Layer 3 of a small transformer language model trained on English Wikipedia (16 layers, counted from 0, width 64).
A neuron's activation on a vector x is SiLU(gate . x) times (in . x), where the dot is the dot product.

Input weights of the MLP neurons that the questions are about. A number n stands for (n - 500) times 0.0015.
n9 gate: 418 382 436 481 640 574 651 456 381 311 666 448 401 329 529 634 575 678 315 831 530 235 407 452 590 434 687 631 200 409 651 550 710 160 334 579 587 618 352 122 464 358 290 544 350 586 388 394 356 448 514 455 444 275 591 608 414 754 480 633 898 679 415 269
n15 gate: 431 782 646 595 233 429 533 548 670 326 595 617 416 519 427 713 390 707 662 538 357 509 451 300 559 374 446 473 613 483 542 755 546 805 906 368 509 534 292 544 436 289 522 535 685 585 550 619 425 259 551 674 664 462 411 525 350 683 401 707 576 487 488 564
n55 gate: 325 614 582 492 706 481 626 518 591 759 360 382 235 586 592 386 509 655 380 444 535 612 451 661 490 465 393 184 541 165 348 371 402 398 509 150 500 484 126 167 284 361 566 515 505 370 524 133 533 715 634 395 519 358 847 708 436 527 571 522 495 728 593 562
n117 gate: 453 440 439 560 496 435 473 488 504 385 747 390 404 320 382 780 496 606 536 738 312 390 419 465 615 469 580 354 504 513 446 649 442 540 386 270 305 397 264 262 688 435 399 440 529 391 553 430 520 77 779 574 504 434 391 615 401 802 677 422 508 331 540 694
n173 gate: 688 613 486 452 439 496 368 641 655 691 628 365 559 381 515 586 317 592 492 537 496 745 522 380 332 528 472 484 500 343 376 580 423 532 522 104 515 432 607 782 605 547 353 395 545 348 326 454 618 538 556 231 567 485 424 351 288 457 424 532 613 369 479 219
n218 gate: 280 384 439 483 384 801 199 640 554 725 573 428 361 500 94 310 401 454 645 478 557 382 514 483 266 296 566 660 469 458 608 323 567 602 492 366 759 632 500 347 527 539 452 423 644 400 238 352 549 317 571 264 451 405 522 471 571 719 359 547 454 525 523 676
n250 gate: 338 351 682 393 113 505 457 635 430 818 606 509 562 473 540 942 387 530 602 624 625 354 568 608 805 339 463 775 275 601 386 481 559 734 331 258 540 422 442 363 708 505 584 428 314 266 266 250 558 184 589 178 681 632 283 603 330 528 616 505 356 544 575 564
n252 gate: 445 592 566 429 441 258 563 446 311 649 316 525 343 604 547 345 615 500 303 538 646 237 367 571 590 675 590 759 474 618 496 466 504 587 350 590 873 605 489 524 367 440 317 464 553 624 432 399 424 546 573 314 454 542 598 523 478 622 717 670 184 619 580 475
n254 gate: 481 505 477 400 271 532 318 413 491 827 631 453 418 333 434 430 390 382 490 492 515 406 452 356 706 397 283 746 408 303 435 572 575 242 410 454 552 631 437 453 604 299 534 839 655 440 304 786 491 339 412 529 427 395 306 175 645 717 539 808 851 666 378 630
n276 gate: 309 476 658 481 679 527 825 617 402 340 584 504 223 725 567 470 659 274 419 420 545 556 433 631 583 648 247 338 360 456 469 625 563 529 348 582 476 549 324 372 441 379 669 355 512 630 561 420 542 473 715 533 828 678 490 612 448 500 479 544 305 539 608 449
n310 gate: 652 431 514 607 385 766 500 573 472 788 457 378 384 265 646 500 428 517 807 311 308 647 570 868 541 413 294 648 752 134 185 827 578 524 284 635 398 406 267 631 381 425 424 626 533 416 609 168 310 566 633 186 571 527 461 352 247 654 630 495 932 92 485 428
n339 gate: 419 539 468 403 361 385 604 571 561 809 655 375 239 480 588 171 466 592 590 446 401 465 470 592 332 531 432 375 275 492 489 423 475 480 419 387 689 483 426 562 358 547 492 586 534 515 694 511 411 432 595 595 781 272 365 661 367 655 287 741 523 436 563 471
n347 gate: 575 437 455 428 489 604 639 450 573 405 603 440 462 662 537 509 540 587 695 354 449 359 369 620 310 500 257 252 662 500 346 843 416 622 265 568 579 311 684 107 500 344 659 669 407 389 576 431 704 341 488 423 528 468 703 343 477 496 509 661 602 468 353 655
n381 gate: 239 519 604 561 548 412 485 445 464 634 635 479 186 419 258 578 732 532 495 600 561 459 583 410 514 139 505 438 288 263 335 470 180 447 614 634 404 586 474 155 616 639 424 653 425 414 504 517 439 196 841 580 327 376 473 686 543 775 576 559 684 411 593 451
n9 in: 553 588 483 401 96 616 412 372 457 312 560 587 460 321 562 376 458 769 382 466 644 418 168 369 204 404 530 591 549 265 665 770 572 520 578 542 379 495 204 321 637 348 295 495 495 24 514 646 560 396 500 336 481 416 645 495 401 581 229 700 599 749 408 515
n15 in: 305 434 557 653 531 421 481 663 479 275 541 488 460 377 517 699 555 612 320 671 469 293 524 521 739 343 636 505 279 547 631 525 587 596 790 429 452 481 230 378 719 478 455 166 420 577 479 409 442 297 513 723 778 534 340 811 334 472 365 412 606 390 476 666
n55 in: 431 500 582 637 940 456 569 605 302 604 417 545 523 844 641 388 727 459 378 436 495 669 490 719 486 396 385 122 288 550 424 413 689 288 522 321 367 561 364 532 370 388 429 477 540 527 549 340 548 787 724 382 389 496 539 740 342 298 467 462 464 589 550 597
n117 in: 695 547 536 670 661 378 432 562 621 693 626 481 626 342 479 631 359 665 563 575 268 242 462 399 557 365 571 633 622 559 612 512 437 678 516 366 173 425 341 534 747 573 601 315 558 471 639 434 345 325 521 793 698 385 216 459 436 492 438 484 313 314 667 635
n173 in: 547 685 622 603 410 594 445 770 532 567 635 601 455 452 565 438 373 388 543 577 376 663 520 401 186 309 542 443 513 435 379 510 427 344 688 480 536 637 479 661 550 448 226 412 697 486 507 490 465 567 618 336 366 560 469 623 581 469 266 707 625 412 475 411
n218 in: 475 492 348 513 421 602 350 823 255 615 637 404 424 409 320 247 173 288 535 464 660 275 583 436 300 470 504 581 420 480 528 267 417 758 414 393 651 464 358 500 491 542 585 542 591 492 322 301 476 540 484 365 675 460 609 472 707 573 338 575 372 428 511 687
n250 in: 663 656 511 259 471 759 375 257 569 490 313 487 376 516 519 386 717 685 495 104 246 588 484 661 573 500 476 408 509 384 286 284 312 651 331 551 630 474 250 369 382 486 399 514 329 358 554 705 370 532 673 457 410 333 600 410 643 592 432 226 764 622 519 569
n252 in: 442 412 409 630 253 393 268 540 677 317 675 591 607 487 500 392 451 439 550 386 441 453 553 387 654 454 579 718 543 385 352 292 508 560 552 289 410 440 438 308 473 588 392 394 709 397 448 606 241 370 528 289 476 549 475 416 490 530 567 434 444 532 295 641
n254 in: 496 373 553 307 594 218 462 819 325 345 611 592 568 421 385 505 314 367 410 539 886 611 354 496 607 585 700 607 442 669 470 437 571 640 462 335 625 510 594 585 707 500 449 468 491 425 380 851 590 404 548 793 336 673 458 742 521 454 593 758 343 365 409 651
n276 in: 461 482 652 415 664 456 560 574 459 504 473 405 317 540 549 459 640 444 496 515 507 315 567 702 467 468 427 339 253 549 483 783 630 482 466 283 640 508 557 345 415 593 605 543 442 517 530 384 716 411 397 543 565 391 665 524 415 586 646 313 301 633 676 493
n310 in: 571 444 657 607 260 718 625 537 500 730 606 409 453 116 334 328 171 646 661 345 432 892 546 512 642 321 263 774 556 405 342 466 329 532 109 878 429 439 505 541 500 387 537 597 617 391 578 421 393 618 634 396 554 544 236 192 618 543 479 583 722 495 329 436
n339 in: 262 508 584 500 383 511 450 805 542 504 485 482 276 707 484 379 648 660 471 500 206 406 412 426 374 323 476 467 388 695 611 304 550 656 530 585 668 418 305 378 228 544 451 670 648 612 617 400 485 313 481 556 508 455 343 489 383 683 512 417 389 401 405 571
n347 in: 845 753 399 570 169 500 495 488 454 441 576 614 323 604 592 343 237 420 491 415 378 424 514 767 412 485 544 650 645 597 265 472 205 279 714 477 652 692 694 407 669 440 312 509 529 654 614 604 569 533 504 392 377 516 565 390 606 464 399 477 455 385 529 460
n381 in: 605 442 689 435 319 337 561 500 367 500 463 492 563 427 413 467 538 678 723 646 594 269 515 751 495 409 564 295 658 491 641 595 486 555 387 737 478 452 56 474 679 664 550 672 339 242 584 776 462 483 590 397 830 555 578 559 537 287 536 540 278 500 577 495

Each question shows a token from some text and the vector x that enters the MLP there. A number n stands for (n - 500) times 0.0019.

"0": 530 523 496 451 523 336 511 547 529 609 524 510 430 407 433 480 537 537 562 450 519 368 489 499 589 607 508 496 441 535 517 573 481 557 516 492 530 502 569 570 457 483 325 483 600 410 458 541 494 354 359 538 495 441 463 479 563 492 566 572 536 554 500 536
The two highest activations, in order: n254, n55

"80": 477 525 502 513 216 488 526 343 558 472 494 516 415 391 493 487 478 560 450 441 496 409 487 525 473 486 503 579 463 572 327 541 409 525 541 386 571 496 440 454 500 497 547 441 511 482 508 345 500 536 385 476 589 516 455 447 599 502 470 374 459 541 499 501
The most active neuron and its activation: n250, at about 0.11

" were": 619 465 495 568 380 497 486 499 503 478 363 519 399 492 497 499 566 479 540 390 536 576 507 562 505 577 525 314 538 478 609 573 535 545 518 390 460 496 468 578 483 486 466 511 409 495 465 514 539 636 639 641 390 502 404 558 557 551 672 441 562 401 500 491
The two highest activations, in order: n218, n9

"15": 502 500 495 547 505 545 476 421 525 464 444 517 472 437 392 469 492 612 486 360 485 521 499 462 547 546 555 337 388 459 502 438 466 458 500 525 437 492 544 411 506 487 617 544 469 555 504 513 644 654 320 504 496 462 365 506 611 529 392 470 519 580 499 504
The most active neuron and its activation: n252, at about 0.038

"arn": 486 484 502 471 490 554 467 638 542 496 518 521 580 559 464 485 549 435 478 395 535 525 499 427 494 568 540 550 479 616 495 520 552 478 499 547 498 527 396 446 441 485 552 500 449 582 567 635 479 637 571 465 484 540 574 439 526 520 455 528 405 459 502 522
Which neuron lights up most? n117

"-year": 538 457 503 607 470 495 533 420 486 471 279 514 437 495 391 445 550 505 509 563 486 487 495 576 521 524 495 527 423 547 557 538 461 455 513 545 598 504 532 357 484 495 672 440 592 522 502 389 399 711 386 576 483 543 440 339 548 333 473 539 468 533 502 456
Which neuron lights up most? n173

"ä": 561 459 504 489 570 489 509 547 457 516 490 520 548 472 473 491 515 504 465 470 523 567 474 376 480 498 510 558 535 380 538 458 512 431 535 472 485 518 499 578 503 511 588 475 480 462 420 505 462 735 551 505 513 529 436 432 448 538 417 481 435 480 500 469
The most active neuron and its activation: n347, at about 0.039

"3": 475 510 497 477 366 398 484 363 495 509 390 515 477 431 465 572 514 532 493 462 500 465 487 477 587 527 574 486 416 479 615 513 467 488 334 464 483 499 534 382 467 468 515 482 602 505 446 410 477 430 300 456 494 493 551 445 521 502 492 566 457 685 500 536
Which neuron lights up most? n9

"ion": 530 526 499 535 625 449 494 702 556 492 474 525 526 541 476 484 586 508 524 436 472 552 500 485 533 527 471 567 442 584 549 486 542 552 455 551 508 491 556 323 493 466 476 476 447 420 533 451 478 525 534 513 603 534 519 567 491 718 427 462 524 487 501 489
The two highest activations, in order: n276, n339

" from": 426 505 501 538 685 558 500 331 500 512 498 526 522 501 554 442 399 515 577 550 505 592 515 512 512 507 500 477 419 471 517 480 456 473 429 427 514 496 634 559 491 478 589 479 436 523 512 389 455 614 456 526 492 459 559 614 483 564 519 552 540 520 500 499
The most active neuron and its activation: n55, at about 0.1

" elect": 538 499 505 544 536 481 500 422 463 424 682 517 468 524 489 410 482 568 469 556 477 551 514 448 538 492 485 474 434 544 411 520 463 553 386 539 495 512 589 577 517 478 570 502 505 618 496 654 540 488 422 565 416 557 553 438 652 393 544 363 350 537 499 461
The two highest activations, in order: n9, n15

"aster": 491 497 497 582 538 552 510 614 515 523 426 525 488 534 465 484 562 517 448 565 497 478 483 435 501 539 476 558 476 541 371 514 497 517 523 555 492 506 414 429 512 492 477 461 360 425 514 712 537 463 550 473 568 582 464 414 558 435 492 527 458 517 502 488
Which neuron lights up most? n381

"|": 446 432 502 635 496 512 533 507 471 475 400 520 443 496 517 528 475 452 530 338 534 490 504 448 518 478 522 498 510 512 481 360 478 486 405 479 459 516 533 477 483 540 459 509 506 471 499 619 536 371 565 561 557 495 489 463 504 435 471 570 548 518 499 484
The most active neuron and its activation: n254, at about 0.018

"ency": 470 494 501 568 498 469 488 512 491 508 436 526 383 534 483 546 595 483 539 592 520 526 493 456 505 507 459 510 328 503 418 465 491 445 443 520 509 492 474 469 467 467 504 490 452 532 512 402 474 511 608 500 579 542 579 484 487 457 482 415 556 598 500 463
Which neuron lights up most? n55

"1": 455 502 491 485 423 444 519 482 493 513 494 513 426 413 439 505 550 501 450 390 515 378 494 444 598 581 532 565 449 486 501 446 468 545 417 489 538 508 569 443 449 476 510 457 573 567 401 414 485 516 390 456 518 489 380 368 549 570 459 623 494 618 499 518
Which neuron lights up most? n252

".": 471 552 505 546 271 524 414 578 465 506 527 512 497 503 411 484 377 546 488 416 475 525 501 432 545 473 478 356 291 462 528 544 475 531 421 448 527 513 523 515 515 520 417 499 537 615 494 596 517 516 505 445 406 547 344 572 419 622 641 604 522 512 502 476
The most active neuron and its activation: n254, at about 0.097

" back": 483 552 499 563 574 486 492 526 428 398 546 524 584 525 450 427 459 545 503 482 508 478 490 556 618 520 482 530 513 510 511 463 453 540 566 488 500 504 589 581 466 490 499 421 457 405 551 456 430 477 462 547 423 503 634 517 487 503 417 482 453 455 500 525
Which neuron lights up most? n310

"ace": 539 514 500 595 542 550 503 484 517 459 390 525 437 524 503 482 563 526 447 549 473 595 497 445 569 473 479 408 462 476 462 490 491 455 567 558 505 494 473 493 502 480 537 458 469 535 499 490 520 417 599 430 508 526 657 501 484 576 507 730 588 525 500 528
Which neuron lights up most? n55

" ": 479 529 499 286 491 513 507 544 485 503 461 516 470 460 480 509 504 526 493 469 460 478 517 500 410 511 494 550 532 490 506 436 497 479 527 523 493 503 460 479 468 501 513 514 477 518 512 470 566 461 511 494 385 556 611 495 472 470 581 394 481 594 500 489
Which neuron lights up most? n15

"12": 545 541 496 511 619 529 467 396 534 507 498 516 508 437 461 534 561 617 472 343 473 528 493 468 537 538 566 348 293 382 544 435 455 488 363 583 481 483 541 506 502 499 549 559 564 577 527 480 630 458 455 481 461 474 419 550 585 408 426 546 517 581 500 482
The most active neuron and its activation: n252, at about 0.032

"98": 530 560 500 478 318 534 528 514 545 453 573 512 417 438 525 495 483 622 470 430 536 365 493 503 495 574 461 595 391 535 432 563 351 531 562 492 443 495 493 372 482 504 494 442 515 510 508 263 616 553 455 434 588 492 554 421 560 530 577 552 446 559 500 492
Which neuron lights up most? n347

"ict": 432 446 499 513 506 576 497 518 497 486 667 516 458 525 481 447 547 464 448 752 468 514 505 493 522 533 496 345 702 576 506 558 545 526 461 496 514 484 568 427 432 466 587 530 585 515 600 503 551 631 513 487 571 571 544 513 418 384 513 503 435 556 502 496
The three highest activations, in order: n250, n276, n55

" and": 498 494 502 601 608 503 491 402 478 537 558 525 550 536 496 564 450 491 531 461 509 508 525 499 449 561 477 554 336 439 538 568 488 529 550 410 482 480 508 542 531 491 507 506 485 494 487 585 499 539 500 464 457 513 390 372 513 406 473 468 494 463 500 504
Which neuron lights up most? n339

" |\n": 549 502 498 667 422 514 531 472 477 488 548 516 496 516 493 493 494 471 484 547 511 498 512 516 502 507 492 425 505 559 506 507 494 571 462 516 461 488 512 505 500 545 518 516 594 497 575 525 408 449 402 538 432 450 614 577 404 576 471 526 594 562 502 475
The most active neuron and its activation: n9, at about 0.016

" first": 504 481 495 613 507 461 493 367 491 477 451 519 498 469 508 459 496 529 490 479 526 478 511 525 431 659 509 565 509 576 478 368 479 418 556 571 542 492 462 389 471 490 536 460 713 504 480 432 442 654 664 630 480 509 545 450 639 480 545 573 440 505 499 519
Which neuron lights up most? n252

" L": 593 461 502 517 503 526 472 393 523 459 503 513 570 533 522 534 595 463 481 342 507 448 494 278 461 635 513 549 613 476 566 476 469 472 506 460 508 509 544 592 511 519 564 508 594 547 485 377 484 555 476 578 518 470 643 584 562 515 509 555 528 541 501 496
The two highest activations, in order: n381, n310

" II": 523 510 498 498 418 454 487 483 438 449 471 524 515 452 549 632 575 494 557 474 495 542 483 415 457 479 511 533 448 432 493 490 493 470 502 463 384 504 542 531 502 490 505 477 453 465 439 467 480 626 513 536 558 504 497 547 558 439 500 541 519 553 499 488
Which neuron lights up most? n339

" |": 431 508 499 704 442 502 508 426 516 515 473 515 469 489 511 500 525 510 520 478 501 450 525 433 490 476 510 451 527 491 637 472 487 522 454 530 495 532 425 465 470 501 487 493 512 508 498 419 552 370 457 523 484 473 526 464 470 497 525 469 449 434 500 498
The most active neuron and its activation: n117, at about 0.034

"The": 465 482 500 481 360 498 539 567 446 498 494 532 440 516 523 477 500 513 481 473 529 494 503 544 470 461 490 536 542 507 459 483 509 482 468 511 481 509 474 516 496 516 448 534 419 500 469 490 498 519 523 520 527 483 414 586 545 425 537 588 456 544 501 505
Which neuron lights up most? n339

" before": 427 491 499 583 450 504 476 505 434 453 500 522 407 530 503 529 347 486 550 505 513 515 505 557 564 578 472 325 491 486 505 519 491 552 463 476 548 487 608 478 497 494 726 495 400 429 556 303 516 729 447 573 495 533 467 507 467 462 544 543 427 479 500 515
Which neuron lights up most? n9

" over": 502 494 499 551 571 510 441 283 428 481 440 519 473 468 477 428 396 472 527 572 493 501 496 574 511 578 462 654 490 492 543 436 455 478 498 513 507 491 717 539 461 495 503 408 463 304 506 445 568 710 403 357 560 524 514 458 449 493 537 493 404 541 500 481
The three highest activations, in order: n15, n339, n117

"y": 513 481 495 515 269 408 485 521 449 503 532 527 440 545 512 505 496 521 465 444 504 490 484 461 499 472 528 572 456 505 485 533 463 525 537 501 499 497 489 414 497 458 477 532 494 507 466 463 463 483 600 407 482 550 516 528 449 445 441 516 456 482 500 507
Which neuron lights up most? n252

" the": 477 488 500 455 507 485 525 527 501 509 531 532 485 525 512 478 480 531 473 466 513 498 510 532 465 450 487 549 549 508 497 531 506 465 442 501 504 504 475 480 497 523 475 502 502 492 475 458 469 472 527 564 502 469 382 510 587 453 489 553 479 548 500 508
The two highest activations, in order: n254, n339

"ions": 528 503 495 509 516 445 509 631 467 530 535 525 470 528 539 517 538 499 571 479 492 548 493 529 545 582 468 438 482 509 507 476 495 546 479 548 440 498 444 442 482 453 432 404 486 533 504 397 545 396 584 526 572 530 586 506 488 686 502 474 536 521 501 493
The two highest activations, in order: n276, n55

"ouch": 427 540 497 542 672 483 456 629 475 477 604 522 562 487 492 511 594 553 420 662 518 493 488 480 568 524 449 487 666 502 479 559 504 557 568 540 475 510 519 429 485 467 492 465 492 457 519 602 513 573 476 537 446 542 595 509 466 499 465 642 510 514 500 552
The two highest activations, in order: n250, n310

" turn": 530 488 496 564 443 576 478 571 421 421 543 521 590 514 448 480 460 552 509 245 540 520 500 492 575 592 433 623 469 486 448 465 495 492 569 546 459 517 478 597 498 493 561 442 606 546 539 374 463 467 417 506 406 501 542 613 612 548 450 494 396 468 498 508
Which neuron lights up most? n381

"ton": 560 492 500 555 457 524 501 522 510 490 564 529 525 505 462 491 576 543 511 567 491 519 498 449 494 446 501 548 514 539 438 487 486 479 599 462 517 504 447 447 523 458 506 537 453 460 498 594 515 443 475 534 495 548 546 509 550 655 465 611 462 464 500 499
Which neuron lights up most? n254

"ks": 529 506 492 512 413 559 515 645 467 482 500 524 376 503 551 489 568 506 526 507 536 489 495 443 505 670 463 373 609 499 435 529 452 510 699 517 507 500 522 511 504 483 469 472 550 507 507 486 574 459 601 448 490 505 479 551 447 567 415 544 516 462 502 507
Which neuron lights up most? n173

" system": 463 487 501 575 443 588 488 588 497 482 484 522 460 521 519 512 540 463 537 429 494 442 499 457 521 607 486 577 363 565 417 498 500 487 359 555 443 494 517 497 476 474 486 443 388 522 486 470 576 578 429 537 534 593 578 544 544 630 536 362 534 597 499 480
Which neuron lights up most? n276

"ing": 476 526 501 483 510 433 503 445 509 542 519 525 474 526 465 453 530 525 512 480 513 508 511 469 551 610 496 478 474 461 530 500 480 480 641 516 544 488 490 484 500 453 420 493 422 538 551 438 459 400 548 509 597 470 571 482 469 503 400 466 586 528 500 497
The most active neuron and its activation: n15, at about 0.041